Layer 8 of a small transformer language model trained on English Wikipedia (13 layers, counted from 0, width 128).
A neuron's activation on a vector x is GELU(weights . x + bias), where the dot is the dot product.
The model reads these tokens: "ai" " T" "E" "\n" "-" " 1941" "–" "42" ":" " Bud" "apest" "i" " Kor"

The vector x that enters this layer's MLP at each token. A number n stands for (n - 128) times 0.032.
0 "ai": 129, 115, 123, 108, 128, 140, 137, 129, 135, 139, 110, 139, 154, 94, 164, 149, 113, 145, 115, 122, 134, 130, 137, 127, 8, 113, 116, 150, 134, 115, 101, 139, 103, 136, 127, 118, 126, 163, 137, 134, 148, 128, 122, 118, 124, 128, 101, 138, 112, 108, 130, 132, 124, 132, 126, 130, 118, 112, 122, 140, 104, 126, 135, 149, 126, 115, 132, 118, 113, 140, 160, 131, 106, 170, 97, 118, 133, 114, 132, 135, 141, 150, 126, 122, 140, 125, 145, 132, 136, 98, 143, 160, 120, 121, 111, 168, 111, 138, 151, 107, 141, 106, 117, 131, 140, 96, 111, 103, 121, 133, 125, 119, 132, 119, 133, 106, 121, 156, 143, 137, 119, 128, 101, 109, 125, 117, 228, 116
1 " T": 117, 158, 148, 108, 102, 124, 133, 139, 127, 141, 125, 143, 139, 120, 96, 121, 134, 125, 146, 122, 146, 148, 123, 138, 30, 124, 119, 180, 135, 128, 105, 131, 97, 113, 68, 111, 93, 146, 128, 139, 103, 125, 142, 144, 128, 99, 168, 117, 211, 117, 118, 163, 109, 108, 104, 117, 117, 114, 92, 133, 102, 135, 110, 165, 167, 124, 95, 128, 83, 148, 173, 138, 134, 163, 127, 125, 123, 142, 112, 119, 120, 114, 124, 131, 132, 156, 143, 114, 140, 111, 125, 148, 97, 115, 109, 167, 84, 95, 120, 113, 126, 160, 130, 130, 141, 145, 113, 95, 97, 162, 128, 143, 105, 112, 134, 87, 127, 119, 189, 144, 105, 113, 164, 168, 131, 132, 199, 119
2 "E": 125, 137, 129, 102, 107, 131, 137, 126, 135, 97, 153, 154, 106, 116, 134, 127, 139, 152, 127, 131, 142, 156, 117, 139, 36, 124, 121, 157, 125, 132, 81, 97, 103, 97, 100, 134, 111, 120, 130, 139, 97, 141, 148, 174, 144, 61, 133, 125, 185, 109, 102, 204, 152, 114, 111, 77, 140, 149, 72, 136, 102, 123, 108, 168, 122, 80, 99, 124, 88, 139, 162, 138, 132, 158, 101, 139, 143, 143, 124, 122, 72, 135, 104, 125, 161, 143, 131, 142, 148, 118, 118, 159, 101, 109, 87, 164, 78, 122, 122, 124, 127, 140, 113, 127, 155, 127, 113, 121, 137, 80, 128, 158, 109, 103, 140, 125, 138, 94, 157, 159, 119, 118, 128, 207, 146, 153, 196, 143
3 "\n": 130, 149, 137, 115, 128, 106, 128, 122, 113, 121, 138, 122, 128, 104, 116, 134, 131, 132, 165, 110, 141, 155, 102, 153, 54, 127, 120, 124, 110, 122, 86, 118, 113, 111, 108, 125, 27, 143, 138, 138, 109, 145, 122, 154, 140, 106, 131, 130, 144, 134, 145, 98, 134, 130, 121, 122, 113, 118, 145, 121, 104, 138, 123, 161, 139, 114, 81, 131, 96, 144, 158, 136, 124, 150, 116, 122, 119, 138, 119, 139, 114, 126, 115, 119, 133, 141, 138, 169, 138, 139, 132, 150, 111, 127, 121, 167, 106, 80, 133, 115, 116, 144, 126, 119, 142, 133, 140, 124, 125, 120, 136, 150, 105, 122, 118, 121, 135, 116, 167, 125, 135, 135, 147, 180, 121, 139, 222, 110
4 "-": 142, 134, 105, 88, 122, 131, 131, 139, 133, 137, 152, 147, 134, 120, 133, 148, 120, 133, 157, 116, 129, 158, 140, 148, 36, 131, 124, 146, 119, 136, 97, 138, 138, 81, 103, 140, 69, 133, 104, 112, 140, 145, 131, 140, 143, 102, 134, 86, 147, 135, 150, 102, 139, 104, 120, 114, 119, 120, 138, 113, 110, 182, 118, 174, 127, 122, 122, 132, 90, 139, 107, 140, 131, 143, 111, 107, 153, 99, 134, 131, 45, 115, 120, 111, 115, 145, 137, 131, 135, 146, 134, 146, 63, 143, 102, 169, 117, 87, 120, 110, 99, 137, 108, 130, 146, 138, 104, 121, 136, 129, 150, 176, 129, 126, 156, 133, 111, 148, 131, 124, 117, 130, 160, 157, 134, 114, 219, 117
5 " 1941": 118, 115, 132, 110, 117, 150, 135, 126, 158, 107, 113, 138, 115, 86, 105, 133, 143, 135, 158, 111, 124, 141, 138, 184, 56, 118, 143, 141, 112, 121, 68, 121, 102, 119, 113, 100, 89, 123, 152, 148, 135, 164, 130, 131, 135, 92, 106, 118, 133, 134, 89, 137, 155, 143, 145, 93, 141, 103, 126, 146, 102, 172, 91, 186, 164, 124, 122, 141, 60, 114, 108, 141, 109, 171, 133, 123, 131, 139, 130, 124, 70, 124, 115, 136, 119, 108, 115, 148, 137, 121, 131, 121, 80, 130, 105, 166, 154, 87, 128, 110, 96, 127, 132, 105, 134, 142, 140, 132, 120, 134, 166, 163, 129, 117, 150, 128, 134, 127, 113, 105, 156, 114, 110, 137, 131, 137, 224, 146
6 "–": 140, 140, 128, 105, 128, 160, 126, 146, 108, 165, 147, 135, 127, 117, 119, 142, 134, 133, 129, 117, 117, 125, 143, 153, 59, 141, 118, 153, 121, 119, 90, 141, 109, 85, 101, 127, 55, 124, 138, 135, 153, 145, 159, 118, 124, 118, 142, 89, 117, 100, 129, 92, 128, 151, 137, 118, 123, 128, 121, 144, 110, 204, 113, 184, 136, 132, 113, 134, 79, 129, 143, 122, 135, 155, 131, 110, 118, 126, 131, 137, 56, 123, 109, 119, 95, 118, 124, 119, 138, 137, 103, 137, 92, 136, 130, 169, 103, 77, 122, 128, 82, 158, 89, 129, 137, 156, 122, 108, 143, 146, 146, 154, 133, 138, 155, 110, 109, 132, 135, 127, 133, 109, 147, 151, 135, 133, 218, 95
7 "42": 135, 141, 129, 117, 145, 155, 118, 123, 139, 137, 110, 135, 111, 85, 114, 151, 159, 135, 137, 121, 131, 109, 130, 170, 56, 91, 143, 160, 124, 121, 80, 116, 121, 88, 106, 123, 79, 122, 177, 143, 138, 143, 145, 161, 123, 100, 120, 100, 124, 137, 98, 174, 148, 145, 132, 107, 144, 105, 136, 135, 109, 163, 106, 173, 150, 106, 142, 145, 80, 112, 127, 114, 112, 140, 141, 111, 137, 131, 107, 126, 61, 133, 91, 130, 106, 124, 134, 146, 138, 113, 132, 138, 118, 131, 104, 169, 136, 84, 116, 123, 90, 122, 112, 110, 122, 135, 133, 116, 131, 117, 146, 147, 129, 118, 131, 130, 149, 169, 98, 125, 124, 113, 105, 171, 129, 132, 228, 138
8 ":": 127, 143, 119, 105, 121, 129, 137, 129, 130, 164, 123, 145, 129, 105, 118, 131, 175, 152, 130, 138, 114, 124, 122, 146, 70, 133, 128, 160, 130, 122, 99, 128, 132, 115, 116, 142, 57, 129, 133, 152, 126, 151, 133, 118, 126, 131, 129, 126, 128, 136, 104, 97, 143, 134, 132, 113, 125, 98, 115, 122, 107, 172, 48, 166, 141, 124, 126, 118, 97, 157, 123, 125, 148, 138, 146, 110, 130, 122, 130, 128, 67, 125, 99, 125, 121, 122, 123, 113, 138, 139, 115, 148, 83, 131, 115, 165, 135, 74, 118, 125, 100, 115, 127, 122, 136, 147, 122, 99, 123, 108, 120, 138, 130, 112, 146, 114, 146, 152, 125, 149, 134, 139, 115, 168, 143, 129, 245, 116
9 " Bud": 120, 183, 118, 96, 129, 159, 123, 132, 158, 147, 123, 164, 110, 118, 126, 142, 145, 146, 156, 121, 132, 115, 101, 117, 35, 136, 151, 146, 123, 116, 111, 140, 92, 113, 121, 113, 106, 144, 143, 159, 125, 152, 115, 154, 113, 91, 133, 137, 171, 124, 131, 143, 132, 123, 127, 124, 108, 80, 104, 112, 105, 159, 123, 172, 168, 154, 105, 153, 107, 127, 163, 120, 116, 105, 129, 104, 129, 117, 124, 147, 83, 102, 118, 142, 104, 102, 131, 110, 135, 121, 104, 142, 118, 124, 120, 162, 109, 84, 131, 104, 132, 169, 137, 155, 164, 123, 147, 119, 81, 128, 147, 173, 105, 115, 112, 91, 133, 176, 139, 91, 98, 109, 152, 91, 120, 110, 224, 146
10 "apest": 101, 159, 132, 99, 108, 147, 117, 127, 155, 124, 109, 149, 102, 95, 137, 156, 132, 131, 141, 129, 120, 139, 106, 148, 31, 141, 128, 137, 122, 157, 115, 120, 68, 94, 101, 104, 118, 152, 132, 142, 129, 143, 139, 168, 131, 99, 122, 122, 145, 141, 132, 175, 125, 147, 136, 121, 127, 105, 109, 155, 102, 131, 120, 170, 155, 138, 130, 167, 117, 136, 166, 119, 140, 138, 142, 140, 132, 150, 150, 119, 85, 138, 97, 165, 123, 88, 135, 110, 129, 114, 131, 138, 118, 126, 116, 158, 123, 75, 132, 108, 93, 154, 128, 148, 143, 92, 147, 102, 109, 150, 100, 124, 96, 102, 116, 65, 130, 159, 132, 132, 111, 114, 163, 114, 113, 108, 222, 174
11 "i": 112, 142, 126, 115, 108, 131, 123, 144, 158, 125, 124, 140, 90, 98, 124, 137, 117, 102, 149, 129, 104, 127, 120, 157, 14, 135, 116, 132, 128, 145, 119, 119, 85, 144, 74, 147, 93, 158, 135, 135, 125, 128, 143, 139, 148, 118, 170, 146, 155, 149, 127, 209, 141, 136, 126, 100, 128, 110, 95, 146, 101, 111, 93, 161, 142, 143, 125, 148, 113, 158, 166, 125, 168, 152, 129, 131, 140, 125, 149, 123, 94, 144, 85, 152, 140, 109, 125, 121, 138, 99, 136, 139, 83, 133, 125, 160, 137, 98, 115, 122, 106, 133, 129, 115, 118, 146, 114, 146, 103, 132, 99, 134, 119, 126, 126, 84, 125, 139, 108, 145, 118, 122, 172, 150, 104, 128, 210, 137
12 " Kor": 124, 165, 139, 99, 106, 132, 129, 135, 129, 108, 100, 117, 135, 140, 122, 164, 146, 134, 156, 104, 123, 94, 116, 131, 22, 154, 133, 104, 142, 121, 124, 113, 102, 150, 124, 136, 103, 158, 141, 151, 111, 129, 143, 129, 120, 122, 140, 148, 211, 103, 135, 178, 125, 131, 100, 95, 122, 88, 81, 119, 103, 144, 39, 168, 101, 149, 117, 130, 113, 155, 187, 124, 131, 171, 126, 127, 122, 147, 135, 140, 97, 106, 118, 173, 73, 107, 141, 112, 144, 102, 139, 135, 114, 116, 144, 160, 100, 100, 115, 91, 120, 170, 129, 125, 139, 149, 116, 111, 84, 128, 120, 158, 117, 136, 107, 92, 114, 148, 169, 130, 121, 123, 183, 173, 127, 139, 199, 146

Each question shows the input weights of one neuron of the MLP. A number n stands for (n - 128) times 0.0063.

n486 (bias -0.092): 114, 111, 110, 143, 110, 138, 144, 133, 143, 151, 136, 137, 132, 109, 83, 145, 134, 139, 115, 147, 128, 143, 144, 147, 123, 150, 152, 136, 130, 123, 121, 152, 153, 114, 150, 120, 144, 132, 149, 165, 124, 120, 127, 152, 119, 135, 134, 136, 142, 100, 61, 122, 147, 126, 152, 138, 89, 95, 136, 139, 132, 94, 128, 136, 118, 138, 120, 123, 137, 113, 89, 143, 104, 79, 177, 100, 114, 103, 129, 85, 146, 123, 84, 116, 124, 104, 123, 152, 130, 143, 121, 112, 133, 135, 151, 122, 168, 121, 103, 96, 134, 138, 130, 109, 103, 102, 140, 143, 139, 97, 110, 122, 136, 173, 160, 120, 130, 170, 147, 134, 107, 112, 114, 149, 114, 116, 141, 129
Its three highest activations, in order, are on tokens 7 "42", 8 ":", 5 " 1941"

n364 (bias -0.085): 160, 133, 112, 121, 142, 124, 115, 116, 128, 134, 114, 111, 162, 158, 130, 133, 125, 139, 115, 126, 122, 138, 133, 146, 143, 125, 137, 128, 130, 148, 116, 142, 126, 116, 134, 159, 152, 103, 154, 137, 124, 134, 113, 117, 121, 130, 125, 120, 165, 99, 135, 122, 131, 146, 124, 135, 126, 119, 130, 100, 135, 120, 133, 171, 110, 144, 128, 120, 119, 109, 132, 135, 141, 127, 135, 119, 112, 134, 110, 136, 117, 114, 134, 142, 120, 120, 115, 134, 103, 149, 88, 127, 128, 128, 116, 133, 133, 106, 137, 117, 134, 136, 128, 130, 137, 140, 159, 113, 144, 121, 160, 137, 156, 130, 92, 127, 127, 117, 132, 96, 121, 108, 129, 113, 120, 145, 116, 123
Its three highest activations, in order, are on tokens 9 " Bud", 6 "–", 12 " Kor"

n409 (bias -0.045): 142, 122, 94, 127, 155, 143, 85, 131, 147, 135, 148, 113, 164, 147, 122, 110, 113, 142, 139, 93, 141, 156, 149, 165, 110, 118, 123, 112, 143, 125, 83, 134, 158, 148, 144, 147, 142, 129, 145, 164, 124, 108, 131, 117, 106, 107, 129, 105, 148, 127, 125, 130, 124, 122, 127, 130, 104, 133, 155, 144, 144, 134, 139, 121, 111, 130, 130, 126, 130, 95, 124, 151, 140, 147, 110, 126, 103, 103, 145, 130, 126, 107, 108, 129, 103, 132, 118, 122, 123, 146, 130, 97, 133, 115, 127, 141, 133, 114, 136, 106, 161, 143, 89, 130, 136, 109, 110, 124, 133, 144, 131, 131, 131, 152, 131, 152, 129, 119, 123, 130, 116, 122, 136, 116, 134, 106, 122, 116
On which token does it fire most, and how strongly? 4 "-", at about 1.3

n315 (bias -0.024): 137, 112, 172, 110, 124, 108, 148, 109, 125, 161, 127, 111, 138, 153, 127, 107, 108, 117, 126, 111, 121, 144, 136, 104, 123, 103, 116, 119, 97, 113, 111, 129, 104, 146, 115, 128, 142, 121, 93, 130, 115, 117, 120, 118, 100, 122, 131, 152, 164, 115, 182, 164, 132, 163, 115, 127, 150, 151, 105, 141, 111, 119, 133, 110, 120, 122, 150, 119, 144, 158, 137, 105, 140, 123, 160, 129, 121, 126, 150, 144, 152, 147, 102, 122, 140, 115, 101, 164, 164, 119, 104, 140, 134, 116, 175, 109, 129, 111, 100, 142, 131, 144, 114, 138, 103, 129, 134, 154, 125, 106, 118, 126, 130, 156, 120, 145, 126, 103, 124, 135, 156, 152, 121, 146, 117, 156, 75, 145
Which token does this neuron like most? 11 "i"

n449 (bias -0.074): 132, 88, 81, 124, 129, 104, 150, 136, 128, 143, 169, 147, 140, 141, 100, 79, 89, 120, 127, 175, 95, 172, 133, 145, 116, 127, 101, 118, 174, 163, 128, 112, 162, 88, 142, 150, 114, 167, 145, 105, 151, 95, 141, 133, 140, 125, 122, 120, 146, 125, 183, 142, 133, 139, 115, 121, 81, 103, 139, 165, 117, 121, 106, 125, 138, 135, 142, 113, 160, 168, 130, 131, 143, 121, 138, 145, 128, 136, 139, 124, 144, 116, 107, 118, 150, 129, 152, 123, 141, 126, 133, 126, 126, 115, 147, 132, 142, 149, 135, 141, 130, 111, 72, 172, 138, 123, 117, 124, 122, 152, 104, 119, 141, 113, 134, 140, 125, 137, 140, 129, 110, 136, 141, 83, 114, 127, 132, 118
On which token does it fire most, and how strongly? 11 "i", at about 1

n156 (bias -0.046): 136, 170, 130, 108, 117, 113, 131, 133, 101, 119, 150, 125, 97, 141, 64, 93, 126, 129, 145, 135, 139, 173, 114, 121, 136, 155, 152, 130, 151, 122, 113, 78, 149, 113, 129, 105, 127, 121, 126, 141, 128, 141, 141, 66, 145, 116, 142, 151, 85, 137, 120, 164, 156, 108, 118, 119, 142, 139, 123, 122, 109, 118, 160, 106, 101, 120, 160, 121, 82, 165, 70, 125, 141, 122, 141, 152, 128, 123, 161, 106, 151, 144, 98, 140, 162, 137, 105, 150, 134, 141, 140, 152, 152, 127, 100, 109, 142, 151, 123, 113, 131, 84, 111, 139, 123, 106, 97, 134, 96, 113, 107, 124, 127, 109, 124, 150, 141, 145, 97, 107, 110, 127, 122, 93, 99, 182, 145, 142
On which token does it fire most, and how strongly? 2 "E", at about 0.46

n490 (bias -0.005): 132, 154, 115, 147, 105, 125, 109, 155, 100, 133, 150, 121, 123, 187, 130, 109, 112, 145, 131, 121, 120, 125, 135, 118, 118, 85, 141, 145, 121, 137, 107, 118, 126, 114, 123, 136, 141, 125, 115, 154, 121, 116, 141, 107, 135, 130, 125, 112, 150, 99, 147, 152, 156, 139, 108, 125, 100, 105, 113, 126, 135, 100, 152, 144, 97, 156, 168, 142, 109, 164, 101, 100, 122, 124, 131, 147, 135, 141, 152, 122, 117, 111, 136, 148, 154, 116, 107, 108, 148, 166, 94, 141, 110, 124, 136, 115, 132, 129, 114, 139, 126, 109, 129, 193, 140, 169, 135, 123, 107, 142, 104, 140, 136, 118, 112, 141, 146, 132, 129, 112, 123, 117, 114, 108, 131, 134, 131, 116
On which token does it fire most, and how strongly? 9 " Bud", at about 1

n408 (bias -0.047): 87, 118, 109, 115, 140, 129, 119, 111, 102, 143, 147, 98, 126, 148, 102, 101, 88, 125, 95, 156, 112, 117, 142, 112, 142, 140, 130, 113, 130, 149, 170, 125, 184, 99, 154, 118, 116, 139, 159, 104, 189, 152, 150, 81, 149, 145, 120, 124, 144, 123, 144, 74, 138, 140, 128, 109, 71, 130, 132, 125, 158, 128, 139, 145, 109, 145, 156, 133, 139, 152, 144, 136, 154, 142, 177, 145, 120, 129, 139, 106, 99, 82, 136, 86, 141, 145, 169, 105, 153, 154, 107, 123, 130, 106, 141, 125, 106, 146, 54, 119, 141, 116, 118, 183, 143, 91, 135, 96, 105, 157, 147, 137, 142, 126, 154, 135, 126, 133, 133, 138, 66, 129, 85, 129, 161, 100, 140, 52
Its two highest activations, in order, are on tokens 6 "–", 4 "-"

n397 (bias -0.078): 160, 139, 123, 135, 149, 140, 123, 124, 119, 105, 152, 118, 149, 160, 147, 119, 116, 124, 127, 155, 114, 131, 142, 114, 125, 125, 81, 116, 138, 131, 120, 111, 169, 118, 116, 143, 153, 138, 133, 104, 97, 130, 139, 105, 118, 148, 136, 145, 132, 138, 139, 138, 122, 119, 144, 72, 113, 156, 158, 149, 128, 127, 110, 142, 103, 136, 151, 136, 129, 98, 115, 120, 116, 115, 104, 108, 131, 97, 114, 141, 142, 104, 133, 111, 119, 137, 116, 123, 167, 122, 92, 140, 115, 95, 148, 128, 120, 132, 125, 185, 100, 130, 84, 137, 101, 118, 62, 117, 182, 128, 121, 138, 139, 109, 140, 164, 95, 91, 137, 131, 144, 114, 183, 121, 161, 140, 83, 114
Which token does this neuron like most? 4 "-"

n367 (bias -0.063): 115, 100, 144, 147, 125, 152, 81, 140, 138, 105, 114, 142, 153, 120, 111, 143, 139, 104, 108, 145, 142, 156, 110, 109, 109, 137, 123, 129, 138, 139, 130, 120, 111, 136, 99, 135, 140, 126, 92, 171, 120, 133, 119, 100, 110, 172, 61, 155, 154, 123, 127, 130, 105, 121, 105, 134, 154, 137, 95, 116, 95, 90, 124, 138, 162, 99, 110, 136, 127, 106, 144, 125, 84, 122, 107, 148, 117, 112, 129, 155, 167, 104, 133, 145, 144, 149, 106, 124, 134, 117, 155, 126, 137, 93, 128, 120, 145, 125, 136, 125, 150, 142, 121, 149, 98, 175, 86, 114, 160, 110, 141, 134, 117, 189, 85, 154, 167, 100, 123, 108, 138, 147, 162, 114, 112, 132, 124, 131
Its three highest activations, in order, are on tokens 12 " Kor", 1 " T", 0 "ai"

n55 (bias -0.076): 109, 151, 147, 107, 102, 155, 99, 139, 109, 140, 121, 111, 124, 127, 122, 92, 90, 108, 127, 108, 113, 144, 102, 130, 168, 120, 138, 113, 117, 118, 147, 134, 160, 144, 149, 126, 127, 114, 170, 184, 153, 172, 155, 103, 133, 103, 105, 142, 141, 132, 126, 128, 83, 153, 80, 160, 119, 136, 142, 118, 106, 124, 190, 147, 141, 103, 139, 154, 113, 106, 106, 58, 100, 115, 165, 130, 113, 120, 156, 133, 113, 156, 120, 168, 139, 91, 131, 172, 121, 152, 144, 132, 163, 142, 148, 117, 128, 98, 111, 109, 179, 65, 148, 166, 109, 131, 159, 84, 80, 151, 164, 132, 102, 128, 154, 127, 164, 143, 117, 66, 125, 138, 102, 114, 115, 160, 116, 121
Which token does this neuron like most? 9 " Bud"

n382 (bias -0.073): 108, 91, 86, 187, 150, 135, 127, 129, 151, 145, 130, 182, 110, 161, 115, 131, 105, 134, 92, 138, 101, 139, 82, 174, 133, 178, 150, 98, 149, 156, 137, 108, 123, 97, 138, 87, 147, 92, 128, 116, 145, 88, 83, 115, 86, 156, 112, 110, 126, 163, 145, 141, 130, 131, 107, 138, 120, 135, 161, 124, 114, 106, 129, 132, 125, 126, 149, 152, 145, 162, 122, 112, 150, 111, 159, 104, 116, 114, 159, 136, 158, 103, 129, 167, 142, 112, 86, 122, 131, 115, 149, 144, 130, 66, 147, 129, 164, 116, 111, 114, 95, 94, 132, 173, 114, 169, 127, 135, 104, 139, 142, 148, 178, 101, 149, 102, 102, 144, 86, 160, 150, 86, 119, 99, 133, 93, 116, 131
Which token does this neuron like most? 10 "apest"

n403 (bias -0.168): 96, 117, 159, 151, 123, 100, 120, 139, 94, 147, 162, 133, 156, 165, 90, 132, 87, 109, 146, 131, 126, 144, 151, 158, 122, 117, 122, 130, 120, 85, 110, 144, 102, 122, 103, 165, 130, 178, 178, 143, 164, 59, 123, 125, 95, 104, 83, 122, 148, 105, 163, 124, 100, 177, 86, 138, 116, 149, 118, 120, 98, 90, 141, 131, 157, 96, 171, 122, 152, 124, 91, 151, 104, 107, 118, 179, 132, 129, 156, 97, 180, 106, 146, 126, 137, 130, 147, 143, 139, 111, 101, 127, 121, 118, 121, 162, 155, 144, 148, 124, 149, 138, 163, 133, 105, 163, 148, 109, 108, 180, 122, 144, 130, 135, 125, 178, 125, 106, 136, 80, 78, 136, 119, 109, 137, 112, 109, 135
On which token does it fire most, and how strongly? 1 " T", at about 0.36

n426 (bias -0.044): 127, 138, 101, 89, 91, 106, 136, 141, 141, 142, 139, 149, 119, 129, 136, 115, 134, 136, 137, 163, 87, 117, 95, 133, 144, 150, 177, 119, 117, 139, 141, 134, 133, 97, 124, 89, 139, 144, 142, 144, 113, 114, 119, 125, 124, 138, 133, 126, 183, 114, 161, 139, 114, 147, 125, 131, 117, 95, 130, 133, 114, 108, 141, 107, 140, 141, 120, 155, 120, 160, 113, 90, 129, 148, 138, 134, 104, 151, 165, 111, 136, 103, 104, 143, 134, 83, 125, 140, 132, 122, 131, 141, 130, 118, 120, 102, 136, 144, 145, 117, 154, 115, 148, 123, 112, 168, 166, 112, 122, 145, 130, 143, 124, 121, 114, 107, 154, 130, 122, 96, 155, 140, 92, 104, 125, 146, 121, 120
Its three highest activations, in order, are on tokens 9 " Bud", 10 "apest", 12 " Kor"

n277 (bias -0.048): 118, 126, 145, 115, 113, 145, 130, 127, 135, 107, 119, 120, 138, 141, 163, 143, 144, 143, 91, 102, 130, 114, 104, 112, 149, 149, 146, 99, 136, 120, 182, 118, 133, 110, 122, 128, 166, 132, 147, 100, 152, 118, 121, 106, 170, 130, 136, 158, 98, 145, 120, 139, 107, 117, 133, 109, 138, 97, 122, 119, 91, 148, 134, 122, 138, 132, 96, 131, 140, 125, 141, 128, 127, 146, 135, 148, 115, 145, 122, 111, 117, 158, 98, 128, 123, 141, 111, 150, 140, 143, 170, 158, 139, 120, 137, 134, 114, 140, 143, 119, 120, 123, 138, 135, 151, 74, 133, 135, 132, 114, 136, 122, 130, 116, 124, 111, 101, 131, 94, 89, 133, 134, 134, 70, 119, 81, 123, 109
Which token does this neuron like most? 10 "apest"

n241 (bias -0.121): 93, 133, 122, 127, 117, 147, 115, 136, 104, 108, 104, 124, 115, 132, 118, 122, 102, 108, 129, 152, 104, 123, 137, 126, 127, 146, 135, 141, 123, 143, 130, 116, 116, 163, 115, 111, 143, 133, 114, 108, 98, 125, 152, 112, 107, 146, 129, 161, 159, 129, 157, 156, 111, 139, 104, 139, 133, 179, 135, 160, 97, 117, 135, 89, 122, 136, 162, 110, 109, 124, 134, 109, 145, 110, 113, 118, 129, 105, 151, 116, 147, 138, 95, 124, 124, 132, 129, 108, 144, 109, 149, 158, 153, 90, 98, 120, 150, 116, 108, 168, 159, 103, 126, 144, 112, 132, 109, 139, 136, 134, 132, 137, 135, 149, 131, 139, 149, 125, 118, 133, 131, 126, 133, 157, 136, 158, 114, 145
Which token does this neuron like most? 11 "i"

n336 (bias -0.088): 114, 175, 159, 110, 133, 124, 92, 106, 127, 173, 160, 106, 112, 130, 156, 94, 100, 154, 106, 143, 131, 132, 112, 75, 150, 102, 182, 107, 169, 140, 143, 110, 144, 79, 102, 136, 125, 124, 168, 160, 144, 83, 159, 47, 161, 119, 143, 137, 100, 172, 115, 99, 164, 96, 148, 131, 118, 133, 131, 123, 113, 145, 149, 131, 112, 116, 126, 150, 141, 134, 117, 106, 147, 154, 104, 133, 94, 138, 95, 90, 109, 162, 112, 165, 151, 92, 119, 162, 146, 147, 147, 168, 116, 128, 144, 103, 117, 105, 150, 128, 119, 96, 118, 156, 133, 106, 161, 97, 61, 158, 125, 113, 114, 98, 120, 138, 154, 126, 123, 114, 142, 112, 116, 82, 128, 115, 120, 141
On which token does it fire most, and how strongly? 10 "apest", at about 0.51

n414 (bias -0.040): 156, 110, 109, 118, 114, 139, 122, 119, 106, 115, 119, 149, 86, 130, 94, 91, 110, 116, 137, 166, 138, 119, 141, 123, 122, 120, 151, 107, 114, 154, 141, 98, 157, 139, 144, 141, 120, 140, 148, 156, 131, 127, 148, 69, 139, 126, 122, 157, 107, 131, 119, 131, 148, 113, 104, 119, 154, 127, 149, 126, 104, 107, 145, 114, 102, 135, 148, 133, 137, 148, 126, 111, 165, 131, 77, 172, 123, 134, 147, 145, 116, 153, 145, 174, 165, 142, 140, 136, 151, 182, 121, 136, 155, 104, 147, 127, 147, 136, 135, 110, 113, 107, 87, 153, 114, 139, 124, 85, 117, 103, 95, 134, 113, 113, 140, 132, 122, 135, 103, 133, 100, 119, 120, 114, 110, 147, 152, 135
Which token does this neuron like most? 11 "i"

n450 (bias -0.090): 82, 90, 141, 144, 142, 136, 141, 145, 114, 149, 91, 79, 124, 137, 121, 100, 115, 105, 140, 136, 154, 164, 110, 139, 131, 186, 180, 154, 162, 128, 149, 145, 108, 184, 85, 111, 142, 118, 152, 143, 150, 134, 148, 98, 126, 136, 111, 160, 122, 153, 138, 128, 94, 132, 111, 98, 126, 124, 146, 97, 113, 92, 134, 129, 129, 99, 129, 129, 98, 124, 146, 115, 131, 103, 72, 153, 108, 124, 123, 141, 113, 135, 104, 141, 143, 134, 140, 154, 115, 145, 108, 118, 150, 94, 79, 121, 129, 138, 139, 127, 152, 93, 118, 93, 149, 153, 135, 139, 133, 120, 208, 110, 98, 125, 124, 150, 106, 86, 135, 133, 148, 118, 138, 147, 167, 147, 117, 103
On which token does it fire most, and how strongly? 2 "E", at about 0.32

n418 (bias -0.047): 121, 143, 85, 129, 115, 173, 138, 106, 106, 140, 168, 139, 132, 153, 103, 122, 143, 144, 137, 146, 122, 144, 162, 96, 110, 135, 143, 115, 85, 101, 102, 107, 165, 121, 128, 147, 144, 131, 162, 139, 131, 143, 107, 133, 122, 129, 127, 101, 148, 119, 157, 125, 114, 139, 107, 102, 114, 127, 138, 135, 117, 108, 149, 135, 134, 140, 142, 158, 141, 147, 89, 106, 131, 94, 141, 127, 157, 143, 143, 127, 156, 151, 150, 145, 132, 111, 176, 149, 113, 147, 86, 132, 135, 105, 163, 132, 122, 139, 124, 127, 100, 164, 134, 116, 102, 151, 131, 115, 96, 135, 145, 138, 95, 84, 132, 166, 91, 90, 155, 115, 121, 128, 131, 147, 112, 112, 97, 124
Which token does this neuron like most? 9 " Bud"

n353 (bias -0.118): 143, 124, 135, 160, 138, 112, 181, 106, 116, 145, 104, 175, 145, 143, 151, 130, 84, 188, 130, 118, 126, 147, 94, 156, 156, 120, 131, 114, 136, 162, 134, 57, 167, 92, 112, 142, 129, 118, 112, 123, 169, 117, 106, 94, 132, 117, 142, 107, 88, 144, 141, 76, 124, 82, 77, 137, 175, 137, 160, 97, 128, 113, 142, 124, 153, 92, 139, 126, 117, 149, 18, 185, 114, 135, 117, 115, 109, 107, 175, 107, 150, 118, 93, 98, 168, 97, 157, 171, 129, 154, 141, 113, 123, 119, 151, 154, 135, 171, 150, 128, 143, 133, 108, 161, 129, 94, 113, 69, 61, 148, 145, 122, 152, 106, 148, 164, 156, 147, 130, 100, 118, 175, 104, 68, 119, 102, 128, 118
Which token does this neuron like most? 4 "-"

n108 (bias -0.044): 95, 117, 144, 135, 170, 126, 166, 136, 133, 118, 165, 163, 159, 135, 103, 151, 138, 141, 130, 154, 146, 94, 107, 141, 142, 127, 95, 151, 126, 123, 111, 130, 154, 158, 151, 130, 133, 157, 144, 125, 130, 119, 125, 160, 87, 182, 172, 149, 111, 119, 113, 107, 142, 138, 170, 140, 132, 154, 154, 130, 132, 84, 132, 122, 110, 136, 76, 85, 114, 134, 164, 103, 103, 136, 99, 105, 98, 121, 129, 144, 147, 131, 123, 115, 136, 119, 164, 128, 138, 138, 81, 139, 153, 107, 170, 111, 146, 152, 124, 102, 140, 130, 65, 132, 122, 108, 107, 115, 130, 138, 98, 205, 148, 134, 120, 134, 94, 92, 130, 200, 146, 98, 80, 113, 85, 103, 113, 140
On which token does it fire most, and how strongly? 0 "ai", at about 0.44

n195 (bias -0.099): 85, 111, 150, 92, 118, 106, 160, 157, 123, 126, 110, 72, 114, 125, 137, 124, 108, 80, 118, 118, 130, 152, 145, 137, 133, 125, 146, 132, 128, 110, 165, 126, 111, 109, 184, 131, 146, 188, 110, 135, 155, 117, 118, 139, 107, 164, 136, 180, 123, 84, 148, 142, 139, 150, 111, 146, 117, 133, 144, 124, 129, 77, 125, 129, 162, 103, 89, 92, 152, 98, 153, 129, 84, 141, 115, 156, 114, 130, 133, 105, 175, 134, 131, 126, 128, 122, 159, 104, 147, 128, 148, 141, 133, 138, 154, 127, 96, 156, 115, 156, 138, 106, 133, 111, 130, 94, 170, 92, 156, 121, 151, 73, 133, 141, 122, 147, 127, 97, 130, 127, 148, 127, 127, 143, 132, 142, 133, 157
On which token does it fire most, and how strongly? 0 "ai", at about 1.1